Layer 5 of a small transformer language model trained on English Wikipedia (10 layers, counted from 0, width 96). Numbers have three digits each and are written without spaces.
In attention head 0, each number of a token's query or key is one row of weights dot the token's vector x plus its bias. A token spreads its attention over itself and the tokens before it by the softmax of 0.177 times query dot key.
The model reads these tokens: "==" "Career" "==" "\n" "\n" "===" "2" "0" "1" "9" "-" "2" "0" "2" "3" ":" " ATP" " debut" " and" " first" " win" "===" "\n" "K" "ach" "ma" "z" "ov" " made" " his" " ATP" " main"

Query weights of the head. A number n stands for (n - 500) times 0.0014.
q0 (bias -0.138): 135627451388511476446606320439527765688391651635275384550240446609420613685515374493264676409556243295590364576452830659470473560611698513461625615767281693339647461215551431408579625464406792710321362460628462451492573516466587495257527502442512514579555437660355309736377544633284306705
q1 (bias 0.070): 519311497494486437515429500380505503568203638570522349748541402755541462100566696453412484416519386424442588723638234371365488435408771499547343659370540709750425084575514453464476563487658431433449670575493374400547581590417583299498473329590411318568368558316544625557580740512530539515
q2 (bias 0.082): 776483393638383419459410682637378678498677527460488209499629608428607524510537515445365679401512564370386684507224585400486478619503678544484626669420521260588485388301740575576489401458686606554820361423401342391638442435338318363473475359545549337523271458568413581467650337518618694261
q3 (bias 0.003): 519493356347512609679610465393436242601421449418471409399444501460620521322204622479446633413526420619448630496437456585490390480493960463565623726449642554307445569424665723618412373334624453633659588560464556569297599517400544537258476504389597224415627496467714534543665687253449576474
q4 (bias 0.056): 329369380779655199265625496610484481402635286345700336485641564449820606583921599445399579572487791106442442316316309666316594387644279315508418624302619402473285641520695448370655415640453605066561611586710239322501493200468585352532383678351429331552498750678693515478492601652783861475
q5 (bias 0.047): 527303506538625456471514526638489431434579435446370585493452403760338682527584586495347539315353687447729669414370609527494637473751481483304745538294438785521291463375478602416464317548407669262417633511088443429539476397744292369452434563634629531456620595484468825603520298584417542526
q6 (bias 0.130): 385437534815388430473633654692666414515597396522648534354618748643715414520527653613570322704547401473162454567422344501243560667346585396445501449454240373520499420712615390541565272514356144590715407672423507162585521734484488640279508486440401519534402274221443507463687489503721440434
q7 (bias -0.088): 498557486330694575666494386786532640481383525514393530565355479512262401480398664434441562367593448429688409634589672412566428488310631616308228486803317602365507638497513618250417542509516680613341634365605462684530620315472523552658416436335296271663538093633345741486418459262538615673
q8 (bias -0.062): 444489530440620620520255509541279720372521353455484444508437393540673495239555672544133425497667368783568591719817418472607437347361523345370515453553519525340396304528642558423480559527422550513452601586705606552303621520611529416679713185442457228301543531634740765559548650429246662399
q9 (bias 0.088): 550566549469380443392390472550524496567495433787359451666545249362607411538527483425682384865474667580610372845567623553504521712555485443627448611416612536636445454357391410582339454265195429469356254655580558408471422296487311560733474472388466722615615518290218398414560434555540465650
q10 (bias -0.044): 344601290365602705733559333613556435332380523160363384513385533396564443506417257354410752371620334484597509397699730504656528441436596334700455416450477381499649532606359753512595438515667627616359436344511566466571398535475646810403666421671540614471393591438475745630339556391515370464
q11 (bias -0.049): 450595396331825552454518416655597692666451460539527214466433375368534436544454125329361630446544258486655619532672509542573238685451652830496595560619611642273663457461497507589499344338585700306550404467550643736479517544402502575390730561568362579584585388337468346446548723432356231445
q12 (bias 0.064): 616372194780454266390416411424447428429506684774376673637621584551691426655835895242353484595373496199144467497282589622227533448311620495664427478661243562793491432685506085544309436714272270234726814752267586420543345477525459118709247359590511428247552657736656818570614428538686738329
q13 (bias 0.030): 439454500401483360438264428541480443590355384523517226597468480600275567606503572599739767287561502521478447407638358427740582624497252422737676300425437578336528384675516410625496463547341709631460438511350437604278360562758629500472391565615598602644576554476444613463533587492402564398
q14 (bias 0.086): 351389368564445650526410307533769567772631671597433229516658293371560609296506494698403329646486763475535503473642256487632526420750301413428529466368498393392284708563598371681488284375531679521438630660394588489472609577562708436352664648410194656621460742635447632602231549389384265493
q15 (bias 0.068): 748410270675300696691453490253384337573379602657463594517657593426678645444714526669364527586566389505361726306574359660466385721425441396484432438387501488620189423435794505481254629496625257320522616461507256445448546440473592302653423509550643348465465528751562674392403670316671813255
q16 (bias 0.031): 599428552586609545414522461400288269567536624738612465409502453454479537435473509339407330750302787570428566366645501469549599382503501282506526532443203572632585631588404660553501246217508491751469314604495595501541776570457100436497696515841276504474730562458050440436540417314409628668
q17 (bias 0.024): 735690582335636243420483257529415137376497506414637426708550517557275520450578600650495487642582445600440432352657562640272472583467534302581628443381558596579443649416482374509385393714392436464320607532562431357490420595639713491434595444421645368546481496446574606664561725610427382601
q18 (bias 0.074): 508298260389613405413645307481530358563725401557500685587494501512491692459563617475609345387404273373488660566563391602565698555318603436636544417481434400626601424570379493614371610486583555310381486531521384608538402546636479455390288701279402535480763674567506656508586512354339631321
q19 (bias 0.049): 405421474455485479447678285585402656271448446560511463594319440448403661700495525596596628529562481835510259184418377787621631622404222474522554685471493457739459550738544407507326372582267398600455443361592565602556415512525596403412565473573438539451448625649477408338592555484419536626
q20 (bias -0.037): 363617478396468349615474471606095334455571741353676612640521395403349721523430701486512424381454418548592492291717483601601717339460661637511489600609337644496551601468399255390619350551339514317494544292455355633549610504719583364290614582374773462566578468674325465499417604454687450547
q21 (bias 0.051): 432709574420592542439487624271492433371442812398310393290391500545371623707383321317446521524759431616661249457662477531626669618483468481632286486620758574332716797369462536725703460536585529574495382417181611641336637613555538740344727521438518714330444414359393198335501400290216525552
q22 (bias 0.025): 610707394594358630358746443343600457585522452707575428385636414266531608550507567510327500504446419534637567392563523597414346153357643665311453396462575387560808414437710344423600472523577418479626551498534485281686544405535577193677531528501619505685467369584586629439278395784504470359
q23 (bias -0.109): 474274339440380480496516517487539481415374609523560271663721290695478402407622414702557297532551569466439698668309182468205442673574655493643650475571581355708529617383542555462595345437525641438435562348448585364495517464709581448522629333556411531508608473463678540655399796323476389516
q24 (bias -0.014): 585667495649358669914403420371604466490520605633477427526503562607776425497608374559621699251374491412434496559632350492690568527468572558118551398526410341424509526512400544613663588369428372477453653582612571340437491335235365402467529546505620432594508454445675454516484388521318457554
q25 (bias -0.005): 306482350525499394439454555399490536244385358525307599414557407443620651394583469583750442468528731640506424313513626458673420393419423498588621571453527407475260672572418455648618638410312605600446607450325452410515711414594659618440366702518471509666225518571694640207515649405460427354
q26 (bias -0.075): 480287504541611535521650716595534677505547518474562315346364737518783547397738695589323464689193694337523414489354420304556267388527478228535549611244438479540526475311678498678581396488513555458557492441347535440623460532172336659613511364598350521367544506381643537327483394576619763640
q27 (bias 0.089): 440397600666524633347523422420483363503490536543739529362623379521452700528547712458547513510406546552417546563514352438409376343555502560462818365461341593696568475691575489494204520381469575187768748496322558307488489369498469203417547331370566418513610409425592514380522603473499582515
q28 (bias 0.076): 359381516635402319542433309582474459550297523371722620562476617509344631400652707344368365472501733461453478533189663618619464407570347438495417504300575358506484441551467753313479762721507315490662591576410356507560643262436712618329440618542542497489740628543553339434605243447636665313
q29 (bias 0.125): 497399402718673691331686728475533430489709566638415440282390735457517561485674669387635419481497454876320507335253503550485625480188458524524351439325489510502502406614433366422557603531659274663336546660702451414635425618527577629491349546432521348409510646426587397406315380515657515482
q30 (bias 0.006): 588479358786454657722273523668468371485421741581719610348361444389604574357752366606725526466472456249635380487399526288467410314771526359192267603384582570334734526316373537577627243398623543722485627631688434577539575665394418559521348469442498571360369585423532261369772649540480614629
q31 (bias -0.112): 404562389061606511426426411542539549747535505600447398497683344467413338578233346599522595199486487450574462567567324449746377614672538495650269628676479669610482412497659765461376556525573377696129637478501445625635679367636608712397594520730461538560607494434512526430361361329342344637

Key weights of the head. A number n stands for (n - 500) times 0.0014.
k0 (bias -0.240): 443410443502745554543322754501488491353297451437514270467474438627454354516617133408329627524572372633606598300666435544404576604513454643470728533616558791712562643412576361479491622719407390496580734433480435494336466217460438459552281451521619655302504610472746327338627498554427546420
k1 (bias 0.209): 504534339508524827484278520641382519590534562489559496568485331578523663498645529700379542518483410554481693776435255344524451313331548588244446664731407395435535536501625516438434241390544479519571415393532499555453757492329328591596549370598306609509408448500390561521493414844600654406
k2 (bias 0.184): 563557557573535334263278527724632508494362492344469435443459540539416355388528675472582306652361633332313608635352643437478396466396385599596444523661397529508599480695465434651328303516357603579578404694570440593632448666682545308573548369477554599585412294522588472559557545689576618567
k3 (bias 0.004): 262576612597403481562406448391459587738337546364404505643408385575624507414472573408504473617580491607502555647568486500300575527401408607341304558599366533559584547444688471470401364411478603625365141617352475506599633333488409638263429337704365451619341494523716658856701596637622409622
k4 (bias 0.240): 366261416513529586470419451636577211476813302423518491514603433330657510675435909593683358498344645546089256414313654569637382605511424511544581443460561294579493342169565512862336367559241650461301845606680480481572263303555588414331470490451520725468556641809488619289315640569527857289
k5 (bias 0.152): 742425502422399389670498702332435404424600298435548494326625408543502495646335515580619598571517789538563565552529305395394497565563336094826529492626397381533477539324464419436392286541408721529616566457574347594475590341624690364356397399652676564370424690451501414549492677528444577788
k6 (bias 0.176): 556636586503486358630448192808390440597541393473531470627432562426426582488455668582537289720525512484244343559559544503636482354582470582518306518504512429655366341753437630419783328324486542375490313500644886546527533625393275398670466495366465417404674518401407484396593469744627400551
k7 (bias -0.199): 579640472433672508487461673375519963383417452571314677438529317213482449667520269453379588307513272554555589524432431673370529385520415666692488334568452680257391466652576314484173650524548600580507722485383451536507657450444384639630399631673617567430425481447505452359740498419445432501
k8 (bias -0.001): 337528447360429594429705699462417593687392431545551504599504604409560511620430435564587530535403358577321741602399577331511428426311414495385698441649292658386522298401771631327296430527583317574434461492450522518696783426538508653600495287704289434549357450587330426722535798138659492557
k9 (bias 0.144): 478406674573336541464375717411567494513628502353348353366332870460487449449373294343512787419434433526413521380431565708499753653392547537618443446662429309307532557527181654387501507297575633546560276268586536632441511683426598584821644640535540603487426705555399373518345232562533491615
k10 (bias -0.143): 572616714492652460477529674537523543605173448660389318603583392382554678448652451579449399245499579544502421391543301582560409486477513639315510626485367468423310644504567421395496540646676480405493451646538255648481528555679611506424396363522387485433509645336483567297490503492634564380
k11 (bias -0.069): 548698519585520472445315558403442354600273753530403469678419364599345498709505310352144570366645400581427587293603691618476538498342559610594497718477552632504612577366459261419472480486652552490411401509651438368485586488555597552247579356614610667612276462326514626579498501587462633514
k12 (bias 0.189): 428250163389578461481396276585633251510830247583639445579555396358689581606496813625535715312485431321398645628482426233689633318589227360509503581719187405987396248521419646659520417500394654628267546257298568629468452314464366305777741428529433460437684443719433786640702115520447551590
k13 (bias -0.108): 571357539594553468720714537372521406589415579390553500410443421320457577445560348565591508497661663357494674449606456412603372485439561305438487689605744521434584487436420497424484503549435571558473184622587292517671409557565523594476520652588491361479489731500564395647344408375412528324
k14 (bias 0.168): 635443491569446454549404514405345447610512656576489323481485415301478441607138254517703327388170591646441428394724488444629566523442655414450602519479604635312417518420502486622703264534392732656277442439668617659432549658716371653485637568634401550453289872181405497688449558555527423462
k15 (bias 0.191): 314332609554495377484362335397527424631565465625686426597674295610613355669580798604629644490480386616493373892398446371503629383494386429368484625582587512489727200436551547428334446513650340521338783562381338450546697447308688446483657364454451301683433603483367676475442271761453311482
k16 (bias -0.031): 369488359288285484357447461306338767473435411545423386541242652677566614409461363773568409582298406403516593408666527531410722506494512222531495464417376637383605501547600670390694545619447579649381247489588853399522458710651492508552655407452719794400376562578627432358501484553544323607
k17 (bias 0.141): 344237464403474597680597626588308329599553564540482412767611545486572674466549418438619713682702733658356462776751432564493456521499529509487395587281470569493590604520557344407474399262520445391435542375539447550445575435381520565419424475562540408373317532631404361595525428518294551342
k18 (bias 0.022): 326355577225453497423523213242551439532542571374624636712400355466413521617427388725577730553392494487535645497419626505662513479705449474613500607509546573629429612366457536481396398634525493363491509093592342691688369684525381647309421660680412579629649612502506411415611436482506388510
k19 (bias 0.171): 372322411534479452748501444534501570614663618394414424625390400476440512211461420422620604330358604745327812595569408539534523585136486417745405481342598599448525447528408766406520633471601562398419630601506343456583395459459631534457513594426506391524573734524596712354419490301439511390
k20 (bias -0.197): 314409544355311560690533405297388652590454453550423518668470245483459490401557555701424667532539644588537528570371677468436585536555340251655724409392510686736541480724384479499460603576208797647370560492588485403429541600504464480386359595524230564342644539466327560592229625307268568379
k21 (bias 0.094): 598762926634342479319539627458520252630520672445425121523353559573576558342543432289383738507629365635706460448778493712583531553434609298604383528085420524497399710371553287476406471494520504818632441641418633208689441391505702625314647643412524605483551626209320579480521517510531376314
k22 (bias 0.191): 596672568478657509480486503639521341263573465720490418714611381648327473500572788452623515616597471660403650385449529323386814577600552459607552477503394598574473115660636335729491426541540653424386571630466501508337447514475505502450554255520316408462422377451337409476568504388377368440
k23 (bias -0.221): 491287359485512693446607546461342412512455512330491661525511501408519538539459582660446461358529774563386434609383421282588313345448426593298606879701436364447585489420382452582754464411556631477484431477515509317531572765395540408582421355459594454516331565666451479415682622555485386554
k24 (bias -0.010): 632538533741632595588453449409547649579519271543559430498594330587489326517674517551581423289386382384612527281676562511337331545470519630440455593382525510593421398691416237604427393449661489511463620395394532681564516394507525546415571513378482520485322594574499450594279412619549340651
k25 (bias -0.133): 418456429539450365534546440503612257505458472524635530489558449344651531355612589618570307538275512555416403431558420462584370543526385414488428607426695365466554527502404491341566609493310445647511597719406415617295609471545680660434525735599631341622590568424567676539340470185710426428
k26 (bias 0.038): 405720344392469599436574560458485419249735316455535496515365475575694384457508622407569357738268550337579434417499359567566332414451316575404420339669420489398439457545746505579590365564520408413444541544571527522757559553716618359462614524565795548378488467408718539325414572667486772530
k27 (bias 0.213): 511419447340524648587528450602456516578527511544535498429515365641446622500570701682405285641494624603239599489477463453411553385485697388614448550466465432717499412638378625464470397466461582515406484479486551323550465576383548478327580563761310340483239513502350456653527508681318440608
k28 (bias 0.127): 536357592617616554435622239432725371473613504376523407389641347603483473389271743553550531326441534486340307701487148494558721603662425455498345274481744401614471539454812403506338643517334380577291732551588729547503474439554423462419439641534460539459547400843371466376570498437635689460
k29 (bias 0.238): 429607573455348555505521550746562575512721299532513419518433460466293493381221675501586377651459396412520468438421559481662492657568480550531395603407666484566457487600559612554562540539616530457639522442449666481581720257564376553339473396534396517673589404336613674346415296307525351246
k30 (bias 0.175): 487492744487395360569235551601630456376610681538455546624483636573740542428597480711428281549269353329628511451478570541535387508502401431294309324428552526587528366530637275707592618355526620490584549271572507407484672580497281445544585538447630712502221425477625614474245697567530838481
k31 (bias -0.241): 359424571548604517688491548275381650634454458430414484373572320631332693577353258402441373370539372566522676321659284521607508480650419525573546551546588436252723697651639654484268503629682487670427342624401300515529424569480571563688373646526526653509369419347396436232719684429462545499

The vector x that enters this layer's attention at each token. A number n stands for (n - 500) times 0.0071.
0 "==": 785452748739592437598385635684747732533366578546472465490471540393415505426661413298315510270479468430566527442776586674579493654462428417505536507049623654560314749704569270464177639422604411484673570761456443447437456421420473514339469512513423469640418506415473425382474422360486480307
1 "Career": 744509761719684498595471516486723524543335589469609631537545522567415385482583462181230510521633413485619430304582535665345567622407452448404507354205643648494456713634590168467338649639612402438758593783587394385369399449456535514253300637486351577606326441426552395300560448305552514417
2 "==": 728461738754585499469432640673785582485279621528532488491482573521483432452638302201203427429616448517607485369637551745511603570424450379402500442192745644572370733594540212462339673367693377484759705685459459319402434491346592547285444442383456456611477445373550419403594469356562449391
3 "\n": 726520704622600426540514590663740569544266647517542516565507538563551490407585372211228503430640495523647414435584578642610537694487451347458376409024718614468402667601627261411310707400655387514740657759465450381383404489362576550313325449456422548642529555487536412351488310351437394417
4 "\n": 731471726640578423631546486641726534544262638526513543621514552566505497412612398245255538410635478521656452441606579658569543703446378298492409454057700642560451641531602252363328764436640377485728646796434491365415387484324555540339341501457402465680516567450540405354477320324426395387
5 "===": 741453717703558374543478567633778509473348663511524559539484560554427458456731479250238534441585459567550460312684524784486576613371324266458493547159742623594421675576613252379357702408656425428819687662443539341447440454365494541315429417450431423623512476380582396352515456358523400313
6 "2": 788417671634656399654625496493661503543274693431517640513564554499536488552664461200249552348706563511659380286584592664476573719427474505457503516140693577519397686543621204438305656459639340422737676702466436423233442435440518471304296416432424464600472587469514403378586344314440523426
7 "0": 766451766624740440625586550503604413561196660431512630473631516446492490469699352250249608375650547488626455362530532692438574695455496461433589553175689646506429687609597224439304719558555341447748652755437379361339433438365564515331316464364391563506521582458499505305507433338435459320
8 "1": 675367695708713451621483603566602464542216660500532580439711501463544462466624387187204543386625530520593472376595596733416607713507447467489617508190649686533366586557600207400342752593636312447753610762465356317254408426376570518338350518347473488521503615427514446388541377325455452435
9 "9": 689425747697704453614486708517581438545252624474522545551722499450533443473562295196208528410596505437524493452627612732406593658508427449480649496152631600508425550602538230475401742604642264417755644782442319257355423369411535527319357562344458621452531612464481511291556504312537405456
10 "-": 693456673656679395554442618511718471412290677488598591505703575465497532455491354218183587346608486561604545294582529705426585589509436416380523342211714672547424644584599154421320761549664340377749830707417346485409504428411451550318474417481414604493585578450438479344509487313503513338
11 "2": 696419748658689472583574577450619526533258711437556529483603611522601435518648449236225565373713521534696427327565583667433543674506441481418534450150720642583412696488596218453288656510655318388728733694415354458257440449436509470312398436439420461548475588406485420313579399279398577441
12 "0": 701465830661748497560558626464570434551209689441529534457642569477541449453692356285242609400669528512642487367530527666428544656519446440385586482179703706577459708552574235456297720588577324415730689732398322406360434457360560494337395477385399548470507557421452499257509455312409511344
13 "2": 655396749688718516589515642496591480559219686447554486458698605521611434490632378223222536379680498486650450390558609685381603679544423463420598424143712640585436632520559231465324725574660257381724686718416348379292439415440506468325414494403465520493483604405429409329545474291438521484
14 "3": 636377728709737518503486697549562428559195702472584483452657617491612424453622304196267539404599494499581491418594588666421654702596395454454586451146632634581438651525541221476369784575665232393745650702397300367338494394394512476359404473371485612514503599413416470306533536328436473472
15 ":": 650480658730631442601455563495620426450359681462494482458672589599574550479563326212224581467583461536559468350574595678488523712581438414394457412084724640607460606568632228529262703487627324364906670731386351463448501406382488545322466478416490568583503540387443399326489480331511475399
16 " ATP": 652461776667633492484530466557759486525252736364432584460545497469547364562671451223329552468565486615585483405617495604431563604577387358377627425121554582592462708550716299401374782489696258400733733691387422404443504471418593458209495517554377611545339549376444328388599504317517477359
17 " debut": 664430782824589462471448481516764523511373656451494628446704543575645456479618461257198571546529510575679429307540590608382539611497392429393470393146627633521439721563701270517336783568665336478619650684436192394386450529474554505184454510400332554609284495447529345471580452413455395442
18 " and": 743412730688515582510481588554637501435378652569598478510677570626445446556668265317350449397620394523668346378594500635401571721530392514394420471161652493547496734514692274477284678580648419354789799756433412366385532522391638506283422320403375569465467545405603414374423382322505438289
19 " first": 784476808739533551500522483531716492517356612527632646451716572490617545519593503360271595430552361559697371394563544592408456628466396425472527371139625582496442723510658233418231814587668355421663749682431318397301487524371503584263416469412389567551317456355542395323608401437495380431
20 " win": 699479756681556458430528474550690498482308626459529535429689518550598465432702469284348549399634386656723391255572676536379572667427399509371431412121569665597507660622724311444300689375743189342638697754416310463467438477431498549250385512406309633526358550395614427486584436439531472467
21 "===": 757477715791596497460443660596759479504374720512479469468526548549469398455655401267238501467633454603551461412613569721434555534412343352367457496172714647582418768581686235495302634387700377498790744650454447400412463480363528552320439401387460539596438438318524427391538480360500396320
22 "\n": 725559703683584443523538565645745510532282682509522471535550528583574479440585398225268529457695487544651407459579592628618543680513421371426336401037688593510399682560669218455279670371632392531727704751480427409356455482378565533322383412469398571604467527474485447332502290374406410385
23 "K": 637475775700657459513568451492662452389404735478491560532540458501461455560699386222285613416627491514660458392683500542509636666393344228486493564076651538677476641636692081410327695534568352449772657660387479456395376387382610525429422465449438608560494439483510408425568317355505493439
24 "ach": 606413739734566500491598493657705469481285623562616573541523513603521381567687296178291524441687373551663442399613495632593594680441411327461656571127556551749435657587645123487402704600598271401658706602464463401426390332421565504458437477398443572519373574451496387281581329325548387288
25 "ma": 602380719759574481502587498714605488454385655523512501456767455584417394524653373180330582389740433564670497313487525608471537597505391258488650387111576690558431604605578135562404704537630183444726702648524429438405408391348623526401516502502492540607422584491563405338529357347527409320
26 "z": 616468711866583469475587583594634440407426623533496540566733463640507381475732414178325580408669481546672520424600505556490524673420364251442586465085598597514414593622607116494373661695607406474700680570457416355439333399372599551367431506403541646577511507490519359323537426296527385283
27 "ov": 583426777725528483488660548629680550433360687530474493565736447702528380458687408162456560356733468490655523353545529543494624633449381347367545438054632512580488598600555157496393583644662352383659690667511440376476352372457615523411434423455540634558440494405573342312548436300568397243
28 " made": 701454744758602448524491427670727551480457560536641527519608616539592474437520507239375529432584398485722429305622568613500524718486373445352445406176698597661363704543591170541317735503621280474704769658497347353383456440386612581235363533404402573627246461450519392372496456451518350346
29 " his": 702417681718571487563505523586666495533383626560524557443694611507558452347598503252378498282664447592642490422602509720396553641460494334393544403145627494516373710521648178467241738442640376407838754680479385291429434489286540582257394519428413572580393372498605499445551446517456498314
30 " ATP": 646502749653625513452519484572730495576280697454435534467546476440594355525671543262349584430637464597537534445617506573386575607479410382350635392105534546607453685607731244322330770428721284445766823696453439403376480439442601442234417493468435549584326526408525403423555486340544424354
31 " main": 775493691680503545432518518539720501497302605504503507407666523479618363530592569300205548277652408510556381354559498586346622509457471404417574432097633593576492750582675286381268805552672431506744788792478373392441543503380553469284404507458373453571386528453541498390626498430485332304

Token 9 "9".
To which token does it give the most attention? 5 "==="

Token 26 "z".
To which token does it give the most attention? 22 "\n"

Token 16 " ATP".
Which two tokens does it look at most, in order? 5 "===", 4 "\n"

Token 10 "-".
To which token does it give the most attention? 4 "\n"

Token 17 " debut".
To which token does it give the most attention? 5 "==="

Token 23 "K".
To which token does it give the most attention? 22 "\n"

Token 30 " ATP".
To which token does it give the most attention? 28 " made"

Token 19 " first".
To which token does it give the most attention? 5 "==="

Token 28 " made".
Which token does it look at most, and with what share of its attention? 28 " made", with about 90%

Token 25 "ma".
Which token does it look at most, and with what share of its attention? 22 "\n", with about 60%

Token 29 " his".
To which token does it give the most attention? 28 " made"

Token 6 "2".
Which token does it look at most, and with what share of its attention? 4 "\n", with about 50%

Token 5 "===".
To which token does it give the most attention? 5 "==="

Token 7 "0".
To which token does it give the most attention? 4 "\n"